Layer 3 of a small transformer language model trained on English Wikipedia (12 layers, counted from 0, width 64).
A neuron's activation on a vector x is GELU(weights . x), where the dot is the dot product.

Input weights of the MLP neurons that the questions are about. A number n stands for (n - 128) times 0.0045.
n4: 87, 90, 130, 103, 108, 200, 94, 103, 192, 124, 74, 184, 59, 118, 155, 120, 147, 123, 200, 223, 53, 87, 92, 73, 104, 75, 155, 183, 83, 187, 161, 102, 175, 103, 122, 92, 110, 145, 89, 118, 153, 180, 150, 118, 177, 113, 150, 105, 153, 159, 127, 140, 101, 137, 119, 146, 180, 64, 138, 117, 97, 129, 163, 136
n22: 126, 136, 64, 119, 122, 108, 125, 177, 170, 173, 139, 114, 176, 87, 91, 100, 96, 173, 126, 96, 93, 127, 141, 170, 109, 182, 147, 103, 169, 123, 110, 185, 148, 131, 170, 91, 110, 142, 134, 119, 121, 185, 86, 96, 192, 94, 92, 105, 189, 117, 118, 112, 130, 166, 96, 152, 106, 175, 112, 107, 80, 102, 102, 109
n23: 88, 95, 76, 116, 154, 175, 188, 133, 124, 113, 113, 83, 167, 143, 69, 132, 85, 164, 130, 80, 71, 45, 160, 164, 207, 133, 202, 105, 108, 140, 174, 140, 84, 104, 137, 108, 110, 170, 70, 105, 177, 155, 210, 166, 177, 141, 127, 130, 112, 141, 132, 143, 95, 111, 150, 133, 132, 123, 191, 80, 168, 99, 111, 72
n33: 136, 183, 162, 131, 145, 190, 86, 141, 105, 95, 111, 163, 208, 171, 102, 154, 204, 94, 174, 152, 167, 47, 143, 94, 191, 13, 87, 74, 250, 103, 99, 75, 91, 141, 137, 161, 116, 112, 73, 123, 96, 178, 127, 179, 102, 84, 115, 74, 107, 244, 93, 106, 125, 99, 134, 129, 158, 170, 74, 190, 114, 111, 55, 156
n34: 134, 180, 140, 123, 139, 157, 129, 145, 144, 103, 151, 215, 134, 138, 180, 126, 152, 183, 92, 72, 113, 121, 129, 39, 106, 121, 176, 112, 143, 112, 179, 114, 92, 170, 128, 154, 142, 102, 147, 164, 173, 137, 83, 117, 62, 114, 84, 127, 108, 128, 60, 118, 165, 129, 186, 130, 128, 121, 173, 163, 64, 107, 84, 92
n35: 125, 153, 91, 134, 125, 180, 117, 155, 67, 177, 114, 146, 121, 149, 126, 121, 110, 113, 137, 27, 168, 125, 105, 143, 22, 130, 167, 160, 138, 105, 165, 123, 141, 167, 126, 183, 112, 175, 121, 120, 137, 100, 97, 115, 136, 138, 110, 160, 148, 128, 137, 156, 137, 166, 132, 98, 161, 170, 28, 97, 105, 110, 136, 118
n36: 23, 156, 78, 198, 129, 107, 216, 126, 139, 131, 118, 114, 71, 158, 121, 214, 143, 67, 100, 172, 120, 103, 89, 151, 161, 110, 111, 165, 174, 139, 126, 145, 164, 136, 135, 177, 145, 110, 132, 150, 170, 105, 195, 77, 126, 157, 133, 102, 111, 97, 107, 147, 89, 122, 125, 167, 134, 99, 39, 119, 80, 114, 169, 97
n37: 41, 116, 128, 157, 129, 143, 128, 161, 175, 127, 122, 198, 115, 125, 125, 166, 154, 109, 55, 153, 164, 140, 135, 171, 108, 108, 183, 189, 111, 162, 127, 96, 120, 123, 102, 119, 88, 146, 164, 79, 107, 167, 95, 161, 131, 91, 155, 196, 142, 170, 94, 65, 106, 92, 71, 123, 95, 161, 163, 148, 117, 71, 106, 106
n41: 198, 223, 167, 153, 131, 90, 87, 103, 100, 102, 160, 132, 123, 79, 150, 188, 143, 98, 110, 141, 173, 112, 125, 179, 125, 69, 94, 67, 104, 158, 145, 142, 76, 104, 146, 176, 115, 140, 74, 134, 174, 177, 228, 153, 62, 159, 137, 153, 104, 57, 151, 78, 81, 162, 168, 103, 140, 82, 176, 208, 100, 138, 72, 97
n53: 102, 87, 15, 128, 177, 97, 162, 136, 177, 154, 133, 83, 159, 111, 102, 95, 137, 177, 77, 107, 187, 101, 175, 159, 113, 127, 191, 64, 102, 120, 156, 154, 143, 86, 91, 159, 162, 101, 119, 114, 168, 144, 83, 206, 85, 124, 144, 184, 63, 103, 135, 179, 103, 73, 134, 152, 100, 110, 228, 147, 113, 161, 202, 98
n56: 74, 68, 83, 144, 192, 81, 183, 152, 100, 235, 27, 94, 215, 109, 116, 158, 86, 143, 71, 137, 95, 118, 167, 110, 180, 102, 109, 193, 87, 134, 54, 203, 96, 101, 131, 164, 120, 117, 82, 134, 116, 104, 168, 183, 118, 135, 128, 146, 233, 190, 105, 211, 106, 98, 123, 121, 87, 161, 103, 87, 147, 73, 98, 157
n59: 131, 94, 151, 87, 125, 115, 144, 164, 104, 153, 129, 147, 91, 178, 143, 94, 105, 156, 88, 121, 123, 88, 146, 173, 175, 147, 136, 121, 174, 156, 166, 157, 133, 134, 49, 128, 105, 110, 103, 104, 144, 152, 93, 123, 150, 145, 144, 187, 135, 80, 100, 112, 98, 152, 144, 83, 72, 198, 139, 108, 118, 69, 112, 118
n63: 174, 113, 92, 108, 123, 160, 106, 189, 108, 192, 167, 143, 104, 125, 87, 84, 113, 87, 97, 211, 153, 85, 124, 178, 128, 115, 103, 119, 67, 138, 102, 133, 129, 90, 128, 70, 112, 129, 62, 59, 97, 165, 112, 143, 117, 175, 150, 146, 154, 134, 138, 97, 102, 133, 143, 164, 192, 95, 114, 139, 176, 160, 130, 139
n72: 129, 195, 89, 104, 108, 164, 65, 154, 150, 68, 112, 117, 173, 123, 159, 161, 212, 100, 107, 97, 160, 104, 167, 166, 95, 117, 121, 184, 94, 125, 143, 81, 167, 101, 113, 137, 99, 91, 116, 126, 84, 122, 150, 179, 132, 109, 182, 140, 111, 140, 201, 92, 158, 79, 135, 116, 147, 171, 100, 133, 96, 145, 124, 153
n86: 69, 111, 152, 143, 95, 140, 161, 75, 149, 141, 88, 163, 96, 102, 174, 125, 113, 161, 159, 153, 128, 71, 190, 95, 186, 76, 93, 80, 115, 146, 159, 111, 128, 81, 153, 53, 116, 96, 119, 132, 112, 137, 96, 85, 121, 117, 83, 168, 102, 175, 141, 101, 128, 111, 174, 90, 141, 140, 230, 164, 144, 143, 117, 199
n88: 138, 178, 53, 112, 149, 209, 108, 104, 104, 145, 44, 114, 207, 122, 176, 193, 184, 135, 137, 88, 201, 142, 121, 155, 128, 117, 96, 141, 141, 187, 107, 150, 131, 108, 112, 119, 146, 133, 33, 156, 193, 121, 152, 113, 69, 73, 115, 152, 156, 103, 94, 156, 147, 101, 159, 133, 145, 131, 60, 89, 232, 69, 120, 94
n89: 118, 135, 141, 80, 134, 147, 173, 57, 119, 88, 130, 178, 174, 120, 117, 103, 179, 102, 127, 142, 124, 164, 160, 97, 57, 139, 168, 124, 125, 61, 207, 123, 161, 82, 131, 141, 117, 157, 107, 118, 169, 90, 192, 132, 158, 99, 162, 182, 110, 92, 103, 118, 98, 90, 219, 97, 136, 91, 157, 139, 89, 93, 129, 101
n92: 140, 170, 92, 138, 114, 151, 117, 135, 77, 157, 119, 159, 127, 148, 113, 175, 91, 157, 123, 88, 143, 115, 144, 80, 142, 110, 118, 118, 171, 112, 137, 143, 96, 109, 157, 125, 168, 131, 119, 65, 146, 117, 131, 146, 98, 136, 135, 170, 84, 142, 131, 124, 210, 102, 115, 147, 73, 91, 182, 170, 121, 124, 109, 165
n104: 119, 115, 156, 92, 185, 86, 162, 174, 209, 147, 99, 128, 91, 71, 143, 142, 190, 144, 112, 82, 119, 122, 100, 132, 141, 104, 85, 70, 47, 145, 204, 169, 174, 117, 138, 111, 88, 115, 141, 118, 141, 154, 151, 100, 78, 97, 123, 119, 119, 122, 135, 150, 110, 72, 210, 76, 139, 83, 133, 152, 166, 178, 197, 151
n105: 111, 129, 55, 123, 151, 65, 146, 157, 162, 74, 169, 141, 86, 136, 147, 157, 150, 155, 116, 109, 150, 169, 28, 169, 118, 154, 116, 60, 126, 190, 165, 201, 140, 154, 150, 178, 109, 133, 128, 204, 79, 123, 182, 95, 167, 98, 93, 47, 95, 137, 75, 174, 113, 100, 104, 93, 188, 104, 177, 72, 97, 86, 122, 161
n106: 101, 148, 69, 51, 146, 132, 139, 159, 70, 140, 195, 154, 90, 92, 143, 78, 137, 127, 133, 131, 230, 141, 57, 158, 239, 158, 142, 84, 117, 78, 108, 206, 178, 118, 108, 110, 114, 101, 98, 142, 102, 185, 104, 175, 32, 155, 75, 100, 133, 95, 124, 178, 128, 159, 114, 80, 199, 166, 129, 134, 157, 132, 162, 111
n113: 80, 155, 135, 171, 108, 153, 129, 96, 91, 193, 65, 113, 148, 120, 108, 96, 111, 179, 80, 135, 98, 144, 136, 150, 94, 147, 123, 190, 149, 137, 95, 80, 104, 97, 151, 80, 130, 164, 92, 168, 125, 184, 98, 112, 136, 120, 151, 135, 179, 184, 106, 107, 123, 179, 37, 133, 76, 101, 131, 160, 85, 176, 153, 128
n116: 129, 138, 128, 162, 127, 140, 103, 137, 30, 101, 100, 228, 119, 99, 173, 73, 232, 85, 134, 126, 158, 114, 91, 137, 114, 114, 176, 191, 143, 145, 85, 171, 79, 146, 153, 106, 125, 135, 138, 127, 87, 52, 84, 146, 161, 162, 39, 157, 184, 104, 148, 117, 148, 119, 130, 151, 51, 163, 152, 143, 124, 102, 96, 165
n119: 71, 135, 125, 98, 70, 166, 175, 158, 118, 114, 122, 52, 186, 145, 174, 213, 53, 182, 146, 161, 143, 138, 109, 78, 85, 138, 171, 112, 135, 73, 96, 116, 105, 112, 126, 113, 157, 187, 125, 164, 174, 118, 117, 68, 135, 96, 112, 142, 134, 117, 172, 85, 159, 165, 98, 96, 160, 173, 118, 112, 167, 145, 37, 115
n120: 141, 129, 93, 62, 187, 73, 116, 158, 102, 111, 171, 117, 157, 86, 157, 95, 116, 132, 110, 103, 93, 173, 116, 174, 210, 148, 120, 57, 128, 134, 94, 197, 99, 139, 111, 34, 95, 93, 51, 114, 202, 137, 172, 159, 105, 116, 121, 143, 83, 142, 130, 136, 176, 171, 152, 101, 156, 117, 133, 118, 144, 193, 158, 86

Each question shows a token from some text and the vector x that enters the MLP there. A number n stands for (n - 128) times 0.03.

"ie": 112, 95, 135, 146, 116, 99, 78, 167, 77, 149, 195, 117, 198, 188, 111, 163, 125, 131, 164, 48, 149, 168, 108, 87, 192, 62, 89, 166, 77, 123, 122, 38, 101, 142, 107, 68, 158, 119, 165, 171, 162, 153, 157, 64, 190, 99, 99, 152, 145, 61, 92, 147, 74, 124, 148, 170, 109, 153, 159, 135, 106, 142, 169, 170
Which neuron lights up most? n119

" is": 134, 78, 111, 131, 119, 117, 68, 151, 100, 134, 227, 160, 196, 163, 122, 146, 154, 140, 144, 69, 154, 174, 104, 102, 168, 75, 122, 186, 59, 75, 94, 66, 106, 139, 118, 87, 110, 94, 138, 148, 155, 179, 162, 67, 193, 65, 136, 170, 143, 81, 104, 154, 37, 119, 157, 182, 87, 146, 115, 113, 134, 139, 205, 163
The most active neuron and its activation: n89, at about 0.55

"per": 113, 94, 121, 132, 104, 96, 81, 173, 74, 151, 222, 117, 189, 177, 113, 152, 106, 128, 120, 29, 146, 131, 132, 98, 192, 50, 88, 179, 67, 122, 113, 68, 89, 133, 132, 88, 166, 114, 148, 144, 160, 185, 155, 88, 194, 93, 121, 136, 123, 78, 104, 133, 76, 134, 161, 185, 108, 136, 143, 129, 151, 119, 209, 174
The most active neuron and its activation: n23, at about 1.3

"sh": 111, 120, 139, 154, 99, 97, 63, 168, 112, 141, 232, 115, 204, 175, 132, 137, 110, 160, 149, 31, 140, 158, 82, 92, 173, 62, 101, 172, 69, 106, 122, 53, 121, 133, 93, 112, 167, 112, 140, 149, 132, 170, 166, 73, 198, 74, 87, 162, 145, 81, 101, 113, 73, 129, 154, 162, 104, 165, 134, 136, 135, 139, 196, 165
Which neuron lights up most? n119

" in": 112, 92, 108, 159, 123, 94, 79, 173, 99, 125, 226, 146, 195, 164, 115, 171, 133, 144, 155, 80, 170, 156, 120, 89, 183, 57, 102, 177, 70, 92, 101, 35, 114, 130, 130, 69, 138, 112, 138, 153, 151, 184, 141, 74, 197, 91, 126, 140, 156, 84, 94, 136, 39, 139, 187, 166, 90, 141, 133, 112, 129, 130, 176, 156
Which neuron lights up most? n33

" to": 118, 94, 123, 125, 134, 79, 99, 179, 91, 139, 226, 152, 193, 168, 122, 140, 156, 142, 160, 79, 178, 167, 99, 89, 176, 64, 97, 166, 88, 95, 99, 37, 106, 142, 127, 72, 141, 113, 157, 166, 155, 176, 144, 67, 187, 64, 111, 159, 150, 61, 102, 148, 57, 130, 157, 167, 75, 163, 131, 135, 132, 112, 168, 154
The most active neuron and its activation: n116, at about 0.85

" ne": 102, 109, 120, 139, 137, 86, 63, 159, 100, 155, 215, 152, 193, 184, 136, 134, 121, 107, 174, 75, 177, 158, 106, 73, 173, 90, 81, 162, 68, 95, 107, 42, 100, 168, 88, 80, 138, 111, 160, 156, 140, 161, 152, 88, 191, 95, 109, 152, 136, 69, 128, 146, 71, 122, 172, 164, 46, 132, 159, 137, 90, 156, 198, 162
The most active neuron and its activation: n116, at about 0.77

" le": 101, 97, 122, 145, 128, 87, 79, 165, 112, 145, 198, 143, 208, 188, 117, 124, 140, 116, 182, 49, 164, 178, 93, 85, 182, 71, 79, 171, 52, 111, 101, 41, 104, 161, 116, 75, 144, 130, 170, 139, 139, 171, 163, 96, 170, 62, 92, 155, 149, 78, 121, 165, 85, 137, 164, 170, 58, 152, 137, 134, 123, 108, 193, 147
Which neuron lights up most? n116

"ost": 117, 100, 118, 130, 113, 78, 76, 172, 77, 134, 222, 167, 164, 180, 125, 137, 108, 135, 143, 65, 174, 159, 104, 107, 187, 63, 96, 172, 99, 96, 109, 39, 88, 125, 141, 85, 162, 89, 156, 180, 140, 172, 144, 72, 198, 91, 102, 155, 134, 74, 99, 133, 90, 113, 147, 165, 93, 125, 154, 159, 136, 121, 219, 160
Which neuron lights up most? n116

" four": 106, 102, 112, 128, 127, 88, 96, 167, 111, 139, 215, 147, 188, 170, 107, 156, 130, 153, 140, 55, 165, 161, 107, 85, 170, 49, 103, 193, 62, 106, 93, 54, 77, 128, 102, 82, 136, 108, 172, 137, 134, 193, 185, 82, 186, 83, 124, 152, 149, 71, 121, 153, 74, 123, 145, 174, 109, 141, 135, 123, 126, 124, 223, 140
Which neuron lights up most? n37

"h": 153, 117, 116, 148, 106, 100, 63, 160, 104, 145, 229, 135, 172, 169, 131, 158, 100, 151, 146, 26, 143, 138, 116, 81, 166, 69, 115, 170, 57, 99, 115, 33, 131, 135, 111, 96, 174, 124, 131, 148, 128, 173, 173, 62, 184, 60, 97, 161, 163, 91, 129, 116, 54, 135, 154, 157, 107, 144, 134, 116, 144, 155, 207, 165
The most active neuron and its activation: n35, at about 0.45

"-": 120, 89, 161, 129, 110, 84, 59, 193, 122, 136, 229, 143, 173, 163, 128, 138, 107, 128, 166, 80, 147, 177, 101, 108, 185, 48, 117, 185, 75, 101, 116, 50, 114, 134, 92, 93, 148, 106, 131, 165, 126, 198, 143, 56, 188, 53, 123, 142, 157, 74, 125, 147, 73, 139, 156, 168, 113, 127, 128, 114, 111, 145, 173, 175
The two highest activations, in order: n4, n104

" t": 102, 107, 118, 130, 134, 83, 71, 169, 116, 131, 232, 165, 193, 187, 127, 117, 92, 159, 148, 67, 167, 169, 108, 100, 168, 73, 114, 178, 66, 100, 102, 55, 90, 111, 90, 96, 148, 110, 150, 157, 133, 174, 160, 93, 189, 76, 106, 149, 134, 61, 127, 135, 77, 122, 172, 165, 87, 117, 142, 111, 132, 113, 211, 189
Which neuron lights up most? n53

"all": 111, 120, 119, 146, 125, 93, 51, 172, 104, 143, 222, 143, 169, 175, 120, 152, 101, 138, 138, 32, 150, 158, 86, 116, 174, 60, 103, 180, 86, 105, 112, 32, 108, 119, 131, 78, 162, 97, 176, 167, 139, 159, 171, 70, 207, 74, 88, 151, 130, 101, 115, 130, 74, 117, 150, 173, 122, 122, 138, 147, 134, 135, 198, 160
The most active neuron and its activation: n105, at about 0.24

" sp": 136, 68, 116, 123, 109, 83, 43, 176, 125, 130, 216, 137, 216, 182, 106, 127, 109, 148, 178, 71, 168, 173, 101, 99, 165, 71, 123, 180, 51, 96, 117, 54, 90, 153, 118, 100, 145, 105, 150, 135, 129, 168, 170, 85, 180, 67, 111, 153, 153, 81, 129, 127, 75, 142, 174, 166, 83, 128, 134, 127, 135, 100, 198, 164
The two highest activations, in order: n22, n72

"ed": 158, 114, 114, 152, 92, 89, 79, 155, 89, 126, 227, 170, 171, 162, 142, 168, 133, 121, 149, 64, 165, 131, 138, 117, 185, 56, 110, 195, 69, 103, 101, 47, 103, 115, 111, 97, 142, 70, 142, 186, 143, 188, 146, 53, 175, 76, 103, 157, 142, 95, 95, 138, 74, 122, 170, 154, 74, 128, 147, 123, 107, 141, 217, 158
Which neuron lights up most? n34

" he": 137, 92, 135, 140, 114, 98, 90, 148, 97, 138, 215, 135, 214, 173, 112, 150, 135, 149, 169, 50, 166, 172, 88, 108, 168, 69, 123, 177, 52, 83, 99, 55, 101, 138, 101, 106, 125, 122, 159, 148, 160, 177, 173, 75, 167, 52, 97, 168, 148, 74, 118, 134, 70, 134, 151, 181, 53, 151, 130, 124, 132, 101, 202, 166
The three highest activations, in order: n88, n116, n37

"i": 122, 100, 129, 111, 133, 95, 84, 153, 99, 139, 210, 146, 186, 186, 120, 142, 101, 132, 158, 30, 147, 171, 110, 79, 188, 67, 108, 170, 72, 107, 103, 26, 103, 121, 117, 81, 183, 121, 152, 170, 151, 168, 144, 75, 175, 77, 98, 136, 159, 82, 106, 129, 74, 113, 164, 160, 124, 138, 157, 111, 132, 158, 193, 205
Which neuron lights up most? n86

" V": 119, 93, 116, 100, 115, 91, 69, 160, 100, 134, 224, 167, 214, 184, 106, 149, 109, 146, 145, 62, 137, 178, 105, 107, 152, 62, 99, 171, 69, 113, 100, 51, 124, 99, 128, 81, 143, 126, 140, 147, 134, 171, 158, 80, 193, 66, 108, 119, 149, 82, 117, 116, 76, 152, 195, 184, 87, 134, 127, 134, 119, 145, 203, 180
Which neuron lights up most? n22

" for": 112, 104, 119, 134, 105, 89, 93, 158, 110, 137, 223, 140, 208, 166, 104, 168, 119, 121, 164, 69, 191, 155, 128, 76, 187, 44, 103, 182, 81, 99, 113, 59, 95, 148, 115, 68, 152, 102, 162, 148, 142, 176, 158, 66, 192, 81, 128, 146, 152, 77, 109, 148, 56, 139, 160, 168, 86, 156, 124, 125, 123, 136, 173, 139
The two highest activations, in order: n33, n119

"im": 136, 70, 134, 120, 117, 76, 64, 149, 101, 149, 217, 135, 180, 177, 128, 170, 122, 98, 137, 64, 160, 142, 99, 104, 189, 77, 111, 185, 80, 90, 106, 52, 105, 133, 102, 77, 172, 104, 143, 168, 154, 172, 148, 65, 185, 77, 111, 171, 137, 86, 99, 118, 80, 137, 167, 158, 101, 114, 144, 114, 135, 156, 214, 199
The three highest activations, in order: n120, n104, n86

"ight": 106, 106, 132, 149, 108, 95, 67, 160, 97, 134, 228, 153, 183, 175, 107, 154, 115, 145, 122, 53, 158, 162, 104, 112, 190, 45, 90, 186, 82, 101, 123, 71, 86, 137, 110, 92, 150, 99, 162, 154, 143, 177, 167, 59, 202, 71, 124, 155, 117, 69, 114, 137, 96, 120, 134, 144, 115, 157, 154, 135, 132, 114, 210, 163
The two highest activations, in order: n37, n59

"om": 138, 93, 137, 143, 113, 86, 73, 151, 98, 147, 203, 141, 185, 193, 125, 150, 79, 125, 116, 53, 159, 147, 120, 78, 192, 84, 97, 163, 90, 96, 114, 37, 104, 114, 112, 78, 147, 118, 148, 179, 158, 167, 161, 84, 193, 93, 116, 154, 135, 59, 107, 128, 64, 123, 151, 176, 118, 125, 120, 137, 140, 154, 225, 187
The two highest activations, in order: n113, n120

"d": 110, 100, 128, 118, 91, 100, 81, 187, 80, 151, 248, 150, 178, 180, 132, 141, 76, 137, 151, 45, 151, 149, 108, 108, 170, 60, 89, 180, 90, 114, 115, 63, 132, 118, 124, 96, 166, 110, 153, 151, 147, 181, 157, 79, 185, 51, 109, 144, 126, 70, 109, 109, 72, 132, 151, 153, 117, 145, 137, 139, 143, 121, 197, 180
The three highest activations, in order: n59, n119, n22

" comp": 114, 89, 114, 139, 103, 95, 72, 159, 116, 141, 224, 139, 198, 178, 118, 163, 107, 109, 158, 73, 180, 193, 69, 96, 166, 61, 101, 178, 79, 110, 92, 56, 86, 151, 124, 92, 139, 105, 146, 128, 152, 193, 150, 99, 176, 81, 129, 168, 137, 75, 111, 131, 54, 148, 176, 164, 75, 125, 144, 121, 122, 109, 212, 159
The two highest activations, in order: n37, n41

"ff": 135, 104, 134, 139, 99, 91, 37, 170, 113, 146, 220, 111, 208, 180, 117, 153, 100, 143, 145, 60, 162, 152, 91, 108, 176, 58, 96, 160, 82, 104, 101, 61, 94, 137, 122, 100, 145, 105, 135, 157, 177, 163, 178, 58, 176, 106, 107, 153, 123, 68, 112, 127, 74, 140, 162, 173, 105, 117, 133, 141, 129, 131, 206, 188
Which neuron lights up most? n41

"ish": 106, 112, 127, 137, 112, 93, 73, 159, 102, 149, 219, 151, 197, 187, 107, 136, 121, 152, 105, 35, 165, 145, 129, 94, 185, 68, 89, 168, 62, 120, 110, 56, 99, 129, 120, 93, 172, 90, 138, 159, 118, 162, 183, 60, 202, 83, 96, 148, 151, 80, 97, 159, 63, 117, 156, 164, 133, 145, 139, 130, 137, 146, 189, 165
The three highest activations, in order: n56, n104, n105

" 195": 130, 119, 129, 129, 96, 104, 65, 144, 84, 153, 211, 152, 193, 168, 126, 159, 119, 158, 149, 48, 152, 188, 96, 90, 177, 41, 121, 171, 69, 123, 104, 30, 89, 148, 144, 83, 124, 126, 155, 131, 142, 179, 179, 80, 187, 93, 109, 151, 128, 71, 123, 133, 68, 123, 158, 179, 122, 130, 141, 132, 101, 132, 216, 128
Which neuron lights up most? n41

"ott": 115, 118, 123, 148, 105, 105, 54, 168, 89, 134, 207, 147, 169, 190, 116, 129, 106, 160, 150, 29, 159, 164, 132, 104, 184, 62, 101, 164, 50, 109, 133, 29, 112, 159, 131, 85, 157, 109, 143, 169, 140, 151, 180, 69, 187, 81, 96, 144, 143, 84, 87, 145, 84, 118, 144, 164, 115, 146, 138, 136, 130, 132, 221, 151
The two highest activations, in order: n34, n35

"ag": 115, 117, 122, 130, 119, 97, 49, 172, 93, 122, 234, 156, 182, 176, 121, 132, 104, 124, 125, 54, 135, 179, 95, 118, 164, 72, 108, 162, 63, 78, 116, 32, 119, 155, 137, 73, 174, 129, 134, 162, 140, 172, 142, 59, 204, 86, 101, 171, 137, 94, 111, 123, 87, 135, 161, 151, 110, 118, 149, 134, 125, 144, 210, 177
The most active neuron and its activation: n120, at about 0.65

" st": 106, 92, 103, 141, 106, 100, 72, 183, 112, 135, 219, 154, 212, 168, 129, 106, 93, 155, 172, 42, 180, 167, 114, 98, 172, 76, 94, 182, 35, 104, 104, 49, 106, 138, 118, 112, 149, 126, 155, 129, 128, 185, 166, 90, 192, 61, 111, 145, 119, 77, 132, 144, 73, 135, 154, 154, 76, 124, 142, 132, 156, 120, 201, 147
The two highest activations, in order: n53, n23

" sing": 96, 107, 113, 118, 101, 100, 60, 160, 111, 136, 207, 147, 190, 178, 118, 152, 109, 131, 151, 68, 185, 197, 122, 93, 188, 76, 91, 170, 66, 109, 113, 32, 94, 136, 93, 98, 135, 117, 151, 171, 151, 167, 188, 81, 173, 88, 111, 182, 139, 71, 107, 155, 71, 131, 156, 159, 84, 125, 143, 116, 113, 107, 216, 164
Which neuron lights up most? n88

" 200": 119, 108, 120, 130, 98, 102, 64, 141, 111, 144, 221, 166, 200, 165, 112, 150, 102, 155, 153, 46, 175, 185, 100, 79, 180, 50, 110, 169, 70, 112, 95, 32, 87, 115, 147, 106, 146, 127, 143, 142, 125, 173, 185, 82, 189, 93, 110, 152, 154, 79, 117, 120, 87, 122, 158, 172, 131, 117, 142, 137, 107, 118, 221, 136
Which neuron lights up most? n41

"ar": 124, 111, 133, 140, 108, 101, 93, 151, 99, 148, 214, 153, 184, 194, 110, 165, 94, 117, 133, 22, 146, 172, 100, 90, 175, 53, 113, 166, 67, 101, 118, 39, 117, 131, 128, 71, 161, 120, 168, 150, 150, 177, 174, 75, 188, 94, 99, 147, 146, 77, 102, 122, 76, 131, 148, 157, 126, 144, 135, 133, 133, 110, 219, 157
The most active neuron and its activation: n35, at about 0.35

" I": 101, 99, 125, 104, 133, 99, 92, 144, 90, 122, 233, 167, 189, 180, 105, 153, 111, 137, 134, 55, 158, 176, 91, 86, 147, 65, 96, 157, 78, 110, 117, 60, 112, 114, 115, 74, 145, 134, 133, 159, 145, 184, 159, 73, 195, 66, 113, 153, 157, 61, 129, 148, 72, 150, 157, 190, 107, 155, 131, 138, 91, 135, 197, 178
Which neuron lights up most? n89

"ill": 124, 107, 105, 135, 123, 93, 57, 180, 78, 137, 211, 150, 203, 183, 130, 131, 138, 135, 129, 37, 139, 146, 94, 138, 180, 64, 90, 174, 74, 102, 111, 37, 121, 149, 136, 87, 157, 119, 150, 159, 156, 156, 163, 55, 185, 66, 74, 158, 123, 93, 106, 148, 78, 130, 155, 159, 113, 141, 131, 134, 146, 116, 213, 168
The three highest activations, in order: n88, n120, n35

"ong": 100, 89, 122, 157, 106, 98, 81, 178, 96, 153, 232, 155, 162, 192, 119, 155, 96, 145, 123, 49, 146, 181, 88, 103, 207, 64, 93, 170, 91, 103, 113, 33, 113, 117, 129, 92, 153, 122, 156, 171, 151, 170, 156, 82, 181, 84, 104, 150, 139, 66, 96, 125, 87, 119, 145, 160, 125, 145, 151, 113, 120, 117, 193, 171
The two highest activations, in order: n105, n36

"ail": 106, 107, 112, 140, 123, 81, 58, 176, 99, 132, 218, 171, 175, 169, 113, 143, 137, 150, 119, 46, 145, 172, 108, 111, 197, 67, 97, 185, 63, 95, 109, 46, 94, 127, 124, 98, 181, 86, 165, 163, 120, 172, 165, 61, 203, 82, 107, 151, 135, 87, 106, 132, 84, 131, 154, 150, 117, 113, 153, 124, 144, 133, 192, 169
The three highest activations, in order: n105, n104, n34

"ly": 105, 102, 122, 110, 112, 88, 89, 188, 94, 137, 219, 167, 190, 170, 134, 145, 111, 144, 138, 58, 152, 160, 98, 94, 182, 65, 79, 163, 86, 98, 103, 60, 116, 140, 116, 90, 142, 90, 150, 160, 153, 197, 164, 79, 177, 78, 105, 164, 139, 51, 104, 142, 84, 134, 126, 174, 122, 170, 138, 122, 121, 108, 215, 176
Which neuron lights up most? n106

"b": 120, 99, 115, 155, 99, 98, 56, 177, 102, 144, 233, 131, 174, 173, 118, 160, 102, 148, 148, 42, 135, 173, 122, 97, 163, 54, 89, 197, 69, 119, 126, 56, 111, 114, 89, 94, 159, 111, 148, 155, 148, 180, 160, 82, 183, 74, 105, 128, 135, 77, 112, 106, 87, 134, 166, 147, 120, 142, 140, 127, 145, 124, 209, 198
The three highest activations, in order: n72, n104, n86